Layer 7 of a small transformer language model trained on English Wikipedia (16 layers, counted from 0, width 128). Numbers have three digits each and are written without spaces.
In attention head 2, each number of a token's query is one row of weights dot the token's vector x. The head spreads its attention over the tokens so far by the softmax of query dot key.

Query weights of the head. A number n stands for (n - 500) times 0.0011.
q0: 419384471602549509517516408645734366472394448398586549562447440577435476546507435355453490446658574609581603424379445422514481421552475502426515556428468603456521418386380446486568480465507455415589440512409470407533441350488571557569553551454589457549359473628525456495507516353460540529559476512570636359510586687378495523424522535543529371576502301390442456469557440406593539597510
q1: 517504572668477509470488453640445530470422433533557537485485527513509476419561310496409523496516405489500577470467519433520556460539464448481466470563504517537463457338462582468496526503455429575571517556424426399505401470489579511599546411461431485486379424502536409399485500552420500476504461432537498513482474619403639502546545583491523446584433418585402413517549488441418462571412
q2: 412521419640564481631722603396537558424487710417404404677383543301451349440313424547442589306461456672506483480497349577578591375370493380421610461567604470429321633595414500497569459397554456580295746591332605320516503727581663533470552592413653467588597490462438534617493651465426323470416640382312438487369277389443685465420517586520439624393377552414369503566464565454493617361566
q3: 145524477792403398436799355338675253301527731283342593746290472386385171583375418479414713324515638792624466450402282443526717287194512659359488542339597523342231478531319460400576325311674407329221684432039517224207615724726641422601588629466901506708412297547341758650383731353478428785340868673411522285135260567437767413417592483317628665262207541067235351449367482537581472390524
q4: 470506522495570541514570547570625406557456584449530519426442480489599527517498375522536596550534442470474449521575533452628460537459452428433599544582448460477476523515488549613492492471479573466556557542576583373495466522465442402480502585592467512405492383490403422475535428588540457529526440441520475539505570666610481380510389461481427558486538531403600512433572651634510631554610
q5: 568551557519551509496448524504523515466496485504468563357463433426586446403399394606433460491482586502341441413500571531489370498608443355525578541529617408517481523507456481616518590469469466484474565498516549530438551452455467498408398506404401400421468458504562363409509428534524519391531468447520413555450540626500573459504555464528460457509535422605464641525591480561488531504508
q6: 445576520560500577548468529379554559529338452432424640568559456496422484523484583494507522592582535556517581522467490463451583570562447494524504513470486533430509349428496538395454413485493494492584367362482523590455469514555512546522517492445539448566457456534513561522437541405477542461474386522534478431458446433695582546544619517585483468551412483525346337578421423618465409531521
q7: 451596557581447560448500455500556500504486463442540651525571577599512527554544491400455568543483632424524450593509446414414639585434582640610389522434409528510590500404565543508517422543475440431585277496457538548539440439451400521546491508451421540545510412585546638545570481510494562599390445535531430465483517554563559532609511528514457401431400343554444380481558450568390521526520
q8: 453481543529538479514467424483516677385396566491397423570567394579465561479529532427493401450478419517455424500495381484502601553436526609692539458472410552543588587379516561419519534516502370574401379489456427516558341558398513430372465460558463533732610529537507626478448502494468476510372515570541430493466478450633576588453400505496411482415413414565437336564507374564484484541507
q9: 477405604427456599412482594502511537600539539573533553502473447507525528554529457374410554598534563388446354466523513531450489517489520534568461446416452502604522500549616537547557596444442471462358414475443392465456492471489458500421441590521517496519487547492476519463301444524467507573412491562493379511463442506561462436379508500537439479420526478434465341494616498516548534515518
q10: 575455494540494500464500511592646470643358416561561484427442586498433367486611453442544508564485604459545576451536472415446577484462470457473489530483371536403455460506543478490596432485493652475558398519453477528566529417480514435712494500581610418362410529571547494558532406417418453545573480524469502352445587518498529455506406648490429539510463410441432392482557496513567572574549
q11: 435390602585439576580520427453565502634504412589494546532463476502365498556539560478588468584467476477580607595474474526486459517510427437494525486466374432429451458379553556627614513468574374405531428589425487558561478455534483392491549482631625502535556466578525535492481426467684487465391505540614589452582502475515543523419480529530539539359526554550399330528407453618447433552691
q12: 426498495473372395556496449426338331566477500459529455447394386536530494419556369428546526495523562587401494643574611287513493363566651505493585505557394398405413441446565492537478590502631594554556428491555397334480467520484295498539541335609431460400577493544444429459436511477514565530469514544604558418615549583393476502588486483397540358427514480508567507544523667526486465514485
q13: 506452549444337451524480609573519468520375477404378531464477603513486540518540576516506430537524553417517457559492451459505612532453709556571610512551442488558515537557502500388430546467502555606505502423505475410479543429453414473525496440494429398596539558598490588483477445507446583489463555428361504440475580430583502475631563498530628479466550526544557506498389601470500456590393
q14: 506515551431535515590566475546500575540476477559525561562543482553558524426439525515296524605441558453576451494490506500411463564587526643579548541347488426447498344442561511488485500553432435422400446434487465665495572430542531544492606562430526571504480443464462648522426472476488574567519507554408514490493548509588559554594508502382553494540386458534515397585456334519279471500381
q15: 559412454564441461478516496596511588509460436529535585337500498471528494556500549522465423510646513564537443416539458398532530409526425491474458507402372563392483496567453511413435562491659654610522483537427653480447577496450474673491480392418500487371240442400496493464483462396483504351593496502496466454448591571602498559448511462380530468510442484515508563459565356504570476565451
q16: 500464636524422559458575447480566469425467511541457484435489439568553481424607348476617580390550578553528449582578504433434453462433493470443447426495517478457369500463383525403458427507517511511447498335465502303542524487527533534631597409547506570370568389451372522477548439521457498568360479504506536398450468575547476536496413796556427517517632445494453450475437454565463466386484
q17: 575595474520528415487575513500559611632502588372486484494434485392484410370466421514399370568550427508435549483448450585480658462551431432641445498560470498582483436371498400500443520524490543506402519430607597463466595516521487542508432558432607462556455418372515577500429510510278471488551538427561454620488485459528602510449422428639534590579451571453436506542548581591578534525513
q18: 518576486528578492557498465370480535437433465392430388447490416492476477456454461546551473367581584579543485453564521476522560461404515534443660523590422596449512479622573582549570457431609605450564518454500530455502444512533503500518477432440471376387437482597438368599543427418490455496532482517432578342465436479480597420496587502492426506504465442539406610522649545430516520510583
q19: 498610439634532498521667387513529596619467542511502474611462473500436457444680479515549420544418470564530590456571420523513529418504476525658630578472507509303476555436421556489519400452508525520519613520452623488672443558432581531582570487539510540509480607481535573573460558383467487508527459423415509535426593512412597600427415627449541516439428659454453593641414398623466572559638
q20: 504500414524401474506491455543607515463404471325552569510530518510423459485564444509399581527496554468513588455455408452511606437413605450482461477399518450444559423462496586473475500460511539564487425264469551578571470394579444453650601477478597460518419492473554633516500489393392514518502480574585555448490551425546536564539431492514515598498512537477341450492494424506583357477492
q21: 414616492588556616558704519445564652478613403373551602639558542513439466539428536381348652492548546485563543602513463452592516348374589606392599461550382581362435400590473632403566454435651571383397437372433457409539408491505527542592558545471607376500389437442489500591508468393580398672495537503490456389434445432604557464500640492638397535355347558467334556452544492372495532567644
q22: 728509563502567457545408545510477229432532454534573460425403465631521545443626530440654525556504517417528530427544539577512564379508548570523517565528523429466535516608590537496470438549528540506498465463443511541515492459568411555525483577563473481454452582610517368520484579534448594609460561644531465482522614458385529472500521574472524498532529358483547619426468491441609519512563
q23: 398522384553400406484545444478546538404459444476530548489417535483450553446517482560431462525435480615548631418496544566500559473404635574569560578441535441493486534484422409437484538514498518461469663436407593438495522465543385412429548428363520486500367486482492496553472534330404475574498551517507489513536506571576535585510478478528513541595496514450480561506569392615524438425559
q24: 475433451502655399445619653426504511532539504432523513463422502500535573452498266413565562524440435634483528456516399516434487432483493625533468425427601498549549517443390451581544493502454636560483520556469486447462441659412548574399525477415508553586517522523410406507400510369448496597442453526366454651532421505415475529442511651556505554459412334474467563593605491455640662550560
q25: 539554603512521414467448602498428502565513569498411554498500516467585510418554421648390420452504566366504461469532500361409536531634521593592558517355552401537627465446437428500451574588412525482530493486491484624469470502577465522498388421423444444456500327603547450429608458515504584308628431413385424493475580565539494573684583505527597430502520411594568370574604530617383495507436
q26: 528541509506593389415585476378454509555533381555548570421594484476572548494578408558488509509456389491520551498624552535397479541528365463470400587420505591471633442605531518642403491584486673344465457488599575666424491526493496597380550520521590548477507530569536475496585477440511622368639487543638619516500656505581444459627586403435606560576413557510555521571381583438591415558404
q27: 474444522442621484524417633514383424513521574465463408500468546457531628575445555562615470454500319469431440515463607547625429534506464395365511500599504504547429533496557453624480509439533557509552588539585476507432476533502478473517456492655439513498624517628352338527627427566616521453573498498484571500515456491455518411587472493502461526496591454530623446371538722429582502473509
q28: 542428527487406522528444474466461480612460514486454452408571523516487472527554577676464447454349479530458518518411498575521556426546456313372448498443464588568586564607389430455369489456421504500396486490493513556546629609571436494516407567617527552428478388403496508563504573548486559426416420388469578550512500580521461488390477368494482485672469627491498563593518515565494488439387
q29: 427493334460447504500492412421465610505574528374527431632513552504445381526373409492233600485432511458554451530473496639412593366406546564569464502438423540460427432466482444345584500537486549493405366482539478427565558572457509392587480444407524539527536445414402513611513478462496478558451556549597491496475345535588558544404571500455427537491402545457408412391515516518393548464356
q30: 632645539523522584600463510485410545535473481417502504526516436539372536608416704517550526578509516469621473518451550470599474583558466428516346487521508471438475367472442414650431564495467473484473512478497588625535408498594485401482437433549509526559506496475460415482488532552613593467468502383487524480490363455500487528481537479618511621518562600580448453366472556521535434615427
q31: 464436543485485552491514422464664647500427496472449474494643483520455422553521515402448554523546573484576478510517390542400593564531400589594483493376451449559563441434556534450450556517424466485402419417447504565536479522543554496417531534356554540532412454423428585430436553411476508463394464597500419484453475484589423600469558491531475538623418386530438351502552236562556407461375

Each question shows a short text with each token's key, already scaled and adjusted for position as the last token sees it. A number n stands for (n - 500) times 0.0033.

Then comes the last token's vector x. A number n stands for (n - 500) times 0.013.

0 " from": 515490125472479486519487586529601614418483452444554480662574576670478485553376360431418597449514
1 " his": 506619104474563512495520567648597526322412449467609420672554503758458374498362343474394626450539
2 " job": 418583210460517532433421455526616505325397407561516482641611549678529518491331425403442613458520
3 ".": 433509138434536527524484607579598611450411450466592394666629488677410494538364332442388603436542
4 "\n": 454468245453566431487523588581584550430432414464566491589628537696448516556311357434428627462486
x: 513561464515486496499434489484581703549443363472477534548518533497482442494523499462461437479552511517591582488557353587443517519511403517495551487520447503560600578501444547491526499588430534513532488451717578409670480529505574505424477521446578515456444465430536564553553514378390398422446369484511433505454520477554507821516524504508392489502474539676481499549528433518455480562498
Which token does the last token look at most, and with what share of its attention? 3 ".", with about 30%

0 " ": 513539275485483517472461570532531571390432460430556501610605484675431508615386355424428617419486
1 "Gr": 488585487519581527440468571595537429370388451427602469631531430670457436558400375504486610417493
2 "iff": 424527594514532499513389532558519445374419392422530537576579488606425442553383395514516573423507
3 "i": 426444474545596549473431595627554478347407381444593450643545443618406478526339303563534572475465
4 "th": 534388486520610507423400557584573529426423408491613417624577472624441508533350335538488534416476
x: 485448468488435448417586448467528530539524261568628397536487482565556656470494522523600469527490415495517607525529428558522503423571586508548503520510590548436622531532452422450420548667507444368563390499459470495739484341504523566475523537564530526439498446539523505453572367525564502457409489425428455604822515567576463449472457524532231486589463485501513553498580600529504573612508
To which token does the last token give the most attention? 0 " "

0 "can": 530541269478490491477455583536587586415442463448526481613582525626477506596401390457457578426475
1 "o": 434580386495587582480383517617583507386397437517553462621579460596476543523401359486484507432503
2 ":": 457511103420580512573519604612611458366424467506576532657615529702460535624369334450385614454600
3 " Fu": 476467262465563550468472562559544428386479456440538531587571472605457419521398380524487584445483
4 "e": 484396428510575519444350522591561438317532397508495521637590495636440440486348381580501555483443
x: 550422429267465546436634513443391529501557509615479469572499464463583414440554458550436419517480401579534581557571549504458415524516536522589477534584503476444523455526393400401569545777610490475516489475730432510805544561467394404478376494468590355532632465563468467633519428485481462472451331484600412526675528599605518522515535478514422470514534384490443540543686572391463536645516
To which token does the last token give the most attention? 2 ":"

0 "well": 530532264483497495480464568531582586408377451435542465602588517639486517586379378464470610433479
1 " and": 439503262488541462485480569552608568406391429462632403629589504699481485563293344442422640474509
2 " Pa": 399543424495502546481428593573492445416442434412595504606535406652452438537387347547473635467455
3 "tric": 484494408515556539419454501617563414328393399405559461638519473655527418557313329477444523410469
4 "ia": 518392376491568509493397540585529492373428413486588422645559437669446496563343358537452528436475
x: 542424489551415523525597489493499486583520260594595559494436527606494513461604452528454521394476529533499614445528556566442471474525482544523529468552559430573526382452542551559557533575488474532494437495607476527826426437528359480549485650554483508489478501496573503449557553491452381413546334518536524541821636566549378557465505463456402549478478574502510603473593501495408577491485
Which token does the last token look at most, and with what share of its attention? 0 "well", with about 70%

0 ",": 532520234479520516500490597553594626466435436458543499624578502655451500589395380431409588443477
1 " García": 494602353488558545436384484614542434378394448544513501621545437645443537552373360462479577433477
2 " ": 397487400485544559438436531560535485399452444494569491575612433582444478599435360484454520440451
3 "8": 395399313511569572434478598568518495377383419488580448606593429628415387543386304501454587485491
4 "4": 513383438530597539481457577579532546382421408528589490593597460658365382496395349517524577495496
x: 481480408556523469480511587634506627536453285445556558497497562454489540506446499583437508480591458321515583521422531532467570549549491460540548469707420512415484517448463540424551495715503518462595489366816494587521473408410304403492477481490529483479439519470509454544511441484365540479524467523561440586716596474505514349480490494532309530535551513558603439450507513489626495601443
To which token does the last token give the most attention? 0 ","

0 "1": 528521266484481526486488589544552587397404434452575479603617518679447493599387336437442610439483
1 "2": 454605393520560555469490619601543534373369375499615460591623466680405411521372284493488607450492
2 "\n": 489555204449562436477541586588604487385451431518581548602643542744429532540331352380435674439520
3 "Sport": 418509355449434461502420453476566513312411467522492458626555504657452466487418465489498594495538
4 "ing": 492410317478533482509456516506596538328410424474504462600587523627446497550409404555454559478482
x: 523478516525508458428479499525409627572603319537574504455500580543519550562506407373591414503542595441566431476487507458601357434543435487508506479436476451528625566541429521485478480556525533552616510475691541484721399504402441506519482557518335461582601519497565496518385599523573584495475487460623575457777569543487522672487416544538395611485449527692520569561522536430429539543512
To which token does the last token give the most attention? 2 "\n"

0 "ent": 494512307473488491473475544506556580407431459425518486606596531630474513577392397450461609437478
1 "e": 451567425511593528444398558573576493338445398523537459661592483623424511491358345557525600454469
2 " ": 415443475499552554450436540544514484379441434478572501592606433617444465577398352494458574465461
3 "5": 436407385509573570431475600565523488376400403479564465611588442636413431537375277525474614472470
4 "8": 531375459528600548462436593584524506364405376510610494613610443648391379520371336498506586466504
x: 518511487489511472543459504602495591576479303375590598493458607451496439524464501549449514578624433366499689486455503496482550527531555501521498481655343547473497459460520518539547516591520495488472505416794498537649498391423310498469415489461498498501483448447516518548528426474449414464545445545547455641730563462535558462552439493572402513550594478545630486471565549424625413529445
To which token does the last token give the most attention? 0 "ent"

0 " ": 513539275485483517472461570532531571390432460430556501610605484675431508615386355424428617419486
1 "whose": 544669093489535488487511598630627542338338456480642386680586501748476408530341349450356650425566
2 " real": 360595226492620505418469499596622433455429436529620498663593533682458498604360391476408658396478
3 " name": 448479276465545485467449509549619534358384401536492436669613534713550542495264367442451641444493
4 " is": 505387115425570457482443565600593549287445429516553447614602511710390461495301345482429618485535
x: 577483517427661377475522601368490491516537295469532482498503395504479531402450357431509653363489439544522526510507477568493524516579420501499530521566481453546602501417614484454553586493488482499531456535698420585744472506521717467464478543476497493546520550559563485566528505459445383414522403552573540583625491509475454759445572488503403504513489405458615366531440510499456495610459
To which token does the last token give the most attention? 1 "whose"

0 "ez": 518517297475498516479426564557588572375411442458518496625608509641473531576382347450486577436476
1 ",": 487591229465577534520484625612614575446404408500587473650593492681451488576360353472362570433490
2 " Ro": 408569461508542505456381589570486440412424413460522499640536414632453402494393360556509594402433
3 "mar": 403455416515570449462410603641536414335410405448547500619549460644528406578308332574483547409513
4 "ic": 501471430514586529466433509613515454351423399436553433620555460610496533558373393536521506406471
x: 453515468462480425502555439442461446587564386570628438462464489573627568490501473505629426477563588614426711512443530579451399650594494521530475456615493465450587505499479571478563414536504517735521399574607452527791535423513467490501468568555506444374452441510583645457471593503425702415533373453577553456737661485525490563507478499556343555475459548467489550406557522441450562548523
To which token does the last token give the most attention? 1 ","

0 "'": 543508224487498475476477552534581591432432440454534494615595516655471498589377388458456583432458
1 "t": 499606276498609520416445583582563474336375350502614454666577509707364531608310321497441640407507
2 " actually": 427566143484580455465496560580620476399365397509577424660583497734430447530302351494430698394499
3 " Antonio": 453439358499558524438388515596546458374388428494522444670547417652482508554327358505455581435454
4 "'": 493378248465592487460470552623576487396441413462567457640573485638495398521360352532448524427471
x: 531378508405489466533537390448463473474443356451406517534544543583491470469586484641537439530524556444560561571502510456540534575606541399577535462607392495558634514616620422541610383444440541395496573475648596480741490661426494490513538577574458601485453577531570516514497540511509515420477429441639539560798498484568448633479434478503481618458413459604515477534580508585407556483530
To which token does the last token give the most attention? 4 "'"

0 " G": 515512310480509505428455606539549566369403443399529492645611481657446486578372340474406604422464
1 "able": 465566483491582484502441473559560443371427391520593492602572557634484469571368411513466580478512
2 ",": 426528200473593555496502594613603592448395401480568469650556468690443461569354356464370591434484
3 " James": 413474319468554520481394522580567498428433414505540430632572460630444495573349358494470567435439
4 " Max": 494432354468561538463412509595559452366415455496543490619557451587480515595390371528501620454492
x: 556599383421521440602520513397495545588445358636538499464449463467558481522607487414514486529498525487468644534461670439510520560557516527509547449519426449544528592568483473509542469609325497506555521461600406635659503500537422493559553492513588406444421498412484468552568478480518484439469292422533494505779477411486511586531601460450488475543473464549448549568426543346566499489575
To which token does the last token give the most attention? 2 ","

0 "ing": 518510278481499488492470555509570605407438445431521477611575535647480524571389401478458613450481
1 " the": 500561082454545502475526580593617558385413428459587400663596525709460462548330340460419631408496
2 " strong": 357565245494572502458455522588602476391399422505621460645591524669488469521351367492466599411515
3 " reaction": 415462303469552568478468492540605479370459334583551508672581573673535547520337351480466574492472
4 "s": 490362228456571565495443465598597543310399443506542417600486518641449461415368378539492611525524
x: 579471499649442454501408490412545503444564374494462565485592412727562506488550496338434478444454449485513381518505558529512555432477555596544455483541460525533538483457450370440506581616459467507551475603723479555677422483406483463421465518450327495549526495512561501565569495542496572466533354581534632563780559547553445675451546528562344533476465431609507491508511532547452527517502
To which token does the last token give the most attention? 1 " the"

0 "à": 560551235479532522460452559520574574445450460454565481636597515660453510565386371481456610415447
1 "\n": 532574220458571429477526586588618485383445425482594541614652554740447523571311341408400658423506
2 "2": 404570233469527530480477643599543539352380409431599451605663474675385415556384298491449608419511
3 "7": 439450340485532523479474638596535517329374427503604477604621458661378424524401335446521631451563
4 " November": 439449344476542491522488571601596477358432390515571462621587506704400439530385350471458600481509
x: 466565546563564645727479402483572552494490422464508389407584488496437585519573496542495466541528424418550654469560496498570497532426515444472510425602460464516550449510582444416605514628483537559637445382923610647639471362433561567495544514457541479508575506448457457512485430516301546474490525572499500579719653417497479461518541480435353498537500520648450589510505384515507491556435
Which token does the last token look at most, and with what share of its attention? 1 "\n", with about 60%

0 " Esp": 512523334476505503443456567533585536413425441419522506633616490638466503591397353455438593388424
1 "an": 497632415505578482457396618590523463401432413447590447655558446656456430557325362527496596425449
2 "y": 435544367493587510497435566576528555381420465453590441622581488647444467499388388525485573436520
3 "ol": 445438515539608550415386570574472489362456408462522485602537446601462503556397404559519503463479
4 ":": 503434119408598508556492560617601470370454479514562534649603509676472538589379377445424592443590
x: 457521449453441522516493440472488479541429301469546503449480495583451488423462551618452444436425544487456672547571488479535473504515520415577548474420491507502507467443527403443528553614471510500610455457538430506770467430556640573591521504590552620453435499430576517662484573492484443393497329563553630460788422530532453760428520517454447567557563493444629488516473472495484470443504
Which token does the last token look at most, and with what share of its attention? 4 ":", with about 90%

0 " he": 550517234486513482485474579538582627391411466421496498623625503687452476591380399461409609441478
1 " co": 529658348508588489425389478568592457406455369478577555612574460661444458569320376531419592405448
2 "-": 427516456498540498481431544583604470321430412488573511623633483656498457553338347467464593490497
3 "w": 435470405504610501480477526528591556494428376498630452616621513658515472543396351538529522520413
4 "ro": 510456470516572546518409548566550497400448369530537513632574434625455497539402382520520551486491
x: 485564477578595549543491487486551544369536431637616434548469610597575422432476523467551561554528456574420648386477476444580493606379586574486464533499508512496535464474488627664642432626419538458503484501610477558701505561505440467501501510346490591520426580439549411444725521466531491423411381509552625385661509523555490618495457464557351493597615560523599579576439551518476522626490
Which token does the last token look at most, and with what share of its attention? 0 " he", with about 80%

0 " ": 513539275485483517472461570532531571390432460430556501610605484675431508615386355424428617419486
1 "ch": 484593373514608563426492543541539518401387446470537451604526452646450449532414368507443559472510
2 "at": 429543498509599513488432597547487469361452394484547505651553496636453476553358403544514579476483
3 ".": 456478270464561539530458586580569586421386462453599414655635492676414504529359342448413597450544
4 " An": 465335183432518475501469653587511515375470434467569476615521473630454410516339355539404576479527
x: 519527488440570443687511525362546570497515343519464581509659595530362589361550405555481475496392594557512634421417519559440461506572451452491570514489477491559571568465447549496487454608501487404378477535631521457693443549561571469523446524544496454531544462621427453664559460469438374489449438445542488568795551531488421554568452555465410484441487529464487476550490589456512455573489
Which two tokens does the last token look at most, in order? 0 " ", 3 "."

0 " Silva": 557516237474483491446423531545578548411404455472527482605593499641477523584375366446457582428466
1 " ": 448575368491543542441441538575557497371430430484575485589629429617428474593407340473463546436464
2 "5": 391522318508566549427478602566548501360377402489577457630627460671392445553363265501459637472471
3 "5": 416424413520598534469445577576560507364413380533596511629617475666363413517373331488518617466500
4 "'": 522452387507582474504459546594586504407462397556584533633587488642464406493381370486532566474483
x: 471431496543588447534510538494512522401434402451495486494536533543510473396547520630441418652584522422504629516539511498612467641512483546541506437731353526472613447573545490504589367596473531399423538449664690518689464572430417543519586704448384619486496573566519570493587470523503575399480460539590555503726450495547424636537365494505473564529499429561473446513597520589425517482475
To which token does the last token give the most attention? 0 " Silva"

0 " Rodríguez": 533508312481497497443408540561573553380394448472511492627597496656463541569357354452462601435464
1 "\n": 558592207460575427482524578595633500388440416500599531620663548726468540568326345415410612420494
2 "1": 444574190455508518480474600586538522345382428487603453607646513686399464582376324450425607425536
3 "1": 430458286479535532508506644588525548345358427512603502581606489658360432525388326435493628468581
4 " December": 453463372481546511527488538586589472370446389505584454617563513683414450512393350472473589491502
x: 474594547557554586717473388442641569482481424478525381423603524502479544555565492513487471585539397430537632471543461462574466550418541455474493452593462468479551473494606442399603529666475586574581452445888545629619485351374574595524505513482532474516554495443432463467534416522328541457486539579467489575703682445457487495496534504456365503556495535637444558500532408543543487592421
To which token does the last token give the most attention? 1 "\n"

0 "7": 530553294487501514487475602543553579396410443468589472608643515677448488587386342443455615434484
1 ",": 482574305505598557501496620599596569453403377521574507650556449686389412543387356459420603461486
2 " Michael": 440533373483561538452403553612557482414425421497565453646562454641475491592361364493441566410458
3 " Elliott": 378442337490586499415361485618571465345385415498522470630542431632468477583332367556468567453468
4 " and": 550471213458570472475483531564598555412406463473619406588594509659488476548325368461430591470506
x: 502541582406471585496500512432426575501522354574506584511445538442548480526506460369490361583494459600528524557492570551401538541530445498528551516504403545514590382576553568491581529603472502384607472547670428494704503518453738517521574536618527593408463506495547453580511590512515524470582384423548467510715568407473497708542602493506391561494418517598557523505498476660546514674537
To which token does the last token give the most attention? 4 " and"

0 "an": 531529269473494488482458579541569595422440462441557478605582513639480514576383388467461591429484
1 "y": 499582294484554509488445583584554582376404449453611420632582487667449473513363354507463588430530
2 "ol": 416519523539605534414379604598483498335426380452551477628552434644435492566358371560504530444486
3 ":": 454469153429597498560483577631596480356433458505585519668605494707452526594351353458421608452591
4 " For": 478351219445587511497508609562534447382430400433571501662609470706401426521389327521462656420500
x: 502418543520548493557678530519399638510428437539522510458553546465403575399505586508548514561466570523466497404536427559415532516557450478460538449491485527383539463522446319553586458516526521565517430453718406587822487568398626472535474441475495526558516609502425565703425518464482398475511481574522528511804499538545395606462406534508580465462535528525515577582431504421541533608475
To which token does the last token give the most attention? 3 ":"

0 "1": 528521266484481526486488589544552587397404434452575479603617518679447493599387336437442610439483
1 "\n": 538539203461548439483550591575605493383449427519584533608637544752427532540331348374430676447517
2 "E": 433511355486471489503479581529491493380451440459538504604552460670398478521434418535454636495514
3 "s": 416425401500546517479441553605523495341469440471532518548491475631425383523409402524482618495527
4 "pan": 490377404495569490490399580602552474367458384501563545598544498614439455577349339574518569494482
x: 648523557414459384471523567459591582483453216618649480530610491496431466485471412457442446453428487461597618385529512497584474381406464523459568450471442518557398519507383579474532577483422518424385390528702375421661564372458403508454524507465426469482464544625436489545640487496445604451486421474554609521734565517524502518498477497527436516526537571541622552552447482412428513568490
To which token does the last token give the most attention? 1 "\n"

0 " that": 584515143479498487500484613527585633432427451440523456631595523653451476534370396456433628460517
1 " Antonio": 472583338506559523441391537595546477385383422484530429669547416649471498550322351512454575429447
2 " is": 363564109454595458493451554603568539312461426490559459595584514688382440499317352501441582489527
3 " just": 401498122459615501512510555589568453447443428558546487644523518651431493531341352541466654456512
4 " man": 479331197448536520430371473615567426358452448482518479641545512635516446498315377510514608468491
x: 566516461337534447486525547454563516439504462553440414475654544505455377464450453457410486536352536528477566581517446487376512545489531509507589464509443517546471551476498558409652495445336563509529515431775422525682509415453504552492488424539516436519481470579505453672538435495561651382441245397603494551715450560450411646484583377599523433475552609600557426483496553580352559534497
Which token does the last token look at most, and with what share of its attention? 2 " is", with about 40%

0 "ge": 522522316486508510470457546511560596416439458441550479611593534640459521585391390462461605450465
1 ".": 500572209470570547540497581560578576468431464463586423641613493639433484523393364460403574453537
2 " U": 383601267472566491501475571547524498358478406405549530635578458680384373470382370576441583484447
3 "s": 344432398501573528445395553629556494323518394533559498577532465624407350478391380570535573452493
4 "ing": 497472378495555488541468532520571529331448404467512478605582523638465483521411415550465565477478
x: 431488554461458586396474487571469629555567417531667590365461595538530474482517454360528389491562582435589578508507485529556378497519444452487555460433518479554623545530389467482432441630540516521558536551605490484744452554394433470471492631484382431514573501535531547544454510532530567428430497475641610491788537508472532658468388533583403523448555486622529560622504562394424515526553
To which token does the last token give the most attention? 1 "."

0 " do": 549533227470501528461462579530573581416468472420532502615606544643455496565401399470464630427477
1 " so": 507588237502531494471496548545584560412444459434562475665569491675455513564386379481410666445489
2 " at": 434559170488600493481506532573569470398444448450544499679555559757475429494329373518437651483499
3 " the": 380490079443580501443529570623597478369437393466581394684565503723453423508323330488437625407507
4 " Royal": 455411248454525460443480518584587454449467465499580478615530524641510464561354370465461577430513
x: 483501590426435486584406520489507598563454383591504448521532505433395503407538499450450416449561529486375619498434452470454494524539463492544559583577484498594552492524458430475552492616411512497455558368704444567650552522475450543573515367568467391370544596478656457534525411557442411558482500412413444520789509542489507533470464597468529467519535617586518560452580489541545429414501
Which token does the last token look at most, and with what share of its attention? 3 " the", with about 50%

0 " Ja": 534498317487507469452447578557572566445451442420553475633570464682443473622359353482414616398435
1 "ra": 503657459523567475502411572623520444368454400433532479567488421627410437558386375593509529413495
2 ",": 423552232481593533504503584609618580446404398480561488633580483684450470577356364475363560429474
3 " Rome": 384465307506567505450404569599523496359453462504534470618532469645448456526359367537462582464468
4 "ro": 489382380507591550464383493610546459394437412528517480629560439617509503561403370512514497446487
x: 432429464473470445510559433518445491537519299638538512492484537572533486581500475458590513500468501499479619474471556434572472538536545480504429474466502531529503510489534633594610382678386670580595479460686464552788530500562404462569504577460484556507439542376645408401647512484483569397450447442569534413720543584613487569463528496432417583459501581543584531546609544626436510666478
Which token does the last token look at most, and with what share of its attention? 2 ",", with about 80%

0 "s": 526526285478483497487456553540570616389427463433533473592564520633474505551393387469477614460489
1 " previous": 523622151488578506465529589606645500393350389513600431638573513703498455495339317500409649400508
2 " date": 481562354467499489514482481549605479363477420555582482666637568731510528458325344431502663465512
3 " is": 435452127441543454485454564605596534282457434527554460603582512703399477504306344477426620498552
4 " to": 466453178441528434493439622565553561402477438423551463641585545676404430526339365491469617487560
x: 482529442429506539466506641454500692601567325571486493574462556426431423487438506554516490535493487482555528439517397515496436541457506462546505580466520602554549461475520437398614563574461501571588544606709477488796465561458753414468576491413557649525627535532435594528521500467538425486543492533579366520709521638461473603474538472444471548435403545501524505492580587451478419511500
To which token does the last token give the most attention? 3 " is"

0 "ol": 494515369482498505460435585525535586411442451431517506605581510626475540599403400473472582430460
1 ":": 487539167437590493582502597625595465372445463506576525664608514705450544598365354448421621453599
2 " Wei": 454597321508582496481468602580520478397488419462552489624522444665415442528367378603499582477448
3 "s": 351416426493595492469386565641531468301493388474562502616519437651400399528367366597528619421510
4 "s": 545425484503550534519430561588549528301407420467550467591538464596443441517417352562525568475511
x: 465543542460414547512625543467522556497456345499631546434423525658548429389523494378486524487465427454593591546474587514608477472474528546460599470477539549431536579518365425450443476619491532467531452618686506475740522522487388546410478499528528509493509473469476518569574445548506606485441400479558652497803539540557505570489488554568276450491454486563590580506488568389551571461605
Which two tokens does the last token look at most, in order? 1 ":", 0 "ol"

0 " Antonio": 503521316479496496467431553532568572418411459452536476634594505647478542593369375457439601424456
1 " is": 483619172472581441491443563608573559287434421490572469597600519719370459526296331476418607488535
2 " just": 453573175478618490514499565600573454428429415556567487660540518680418501547322330537452673445512
3 " man": 359429228460536512433367481621574431344442439482532476652559515657509454508301361504504621460491
4 "ip": 443390315524541568420395550646568515326411420432579462637563438628432471531355336473560548472516
x: 441454402400483326553403557506380508536501336531673451533561418561653597440458524572478461460515367556565478552492617533544470528517519669497575530653549575481527507471506620449575503629478464675437416438848481407693412555486468556449422513451584480521566498539631399467627571520452490428560486381499551513611448545498583592480534389655281566407388575446532443510513456637500535462563
To which token does the last token give the most attention? 3 " man"

0 "s": 526526285478483497487456553540570616389427463433533473592564520633474505551393387469477614460489
1 ",": 489565220475556541532519635599606592439397412490574478627561492683449471555357356458355591458510
2 " that": 386640114474582512495498666591566548387409427481531456645587491683423432469342363492424630463547
3 " he": 364455179476564526481452592618566562324401471451482471635617427714407372523372388500394584447530
4 "'": 499391296480569484461489589581554524405454419453541509599582496589460378496383380508499518459456
x: 503389535464543471519589531438482542441466403455373524582580546555510488385583481761546392521539529428591518530534531494516502624572576467540557397664371467424673540555604539521601410441490543449473586427695695488619542717430467445525557607546515598520498564538510482606495541501531504413522479432660523565677445470589395638465419495589549569432490430594482467548624534552421594484488
To which token does the last token give the most attention? 3 " he"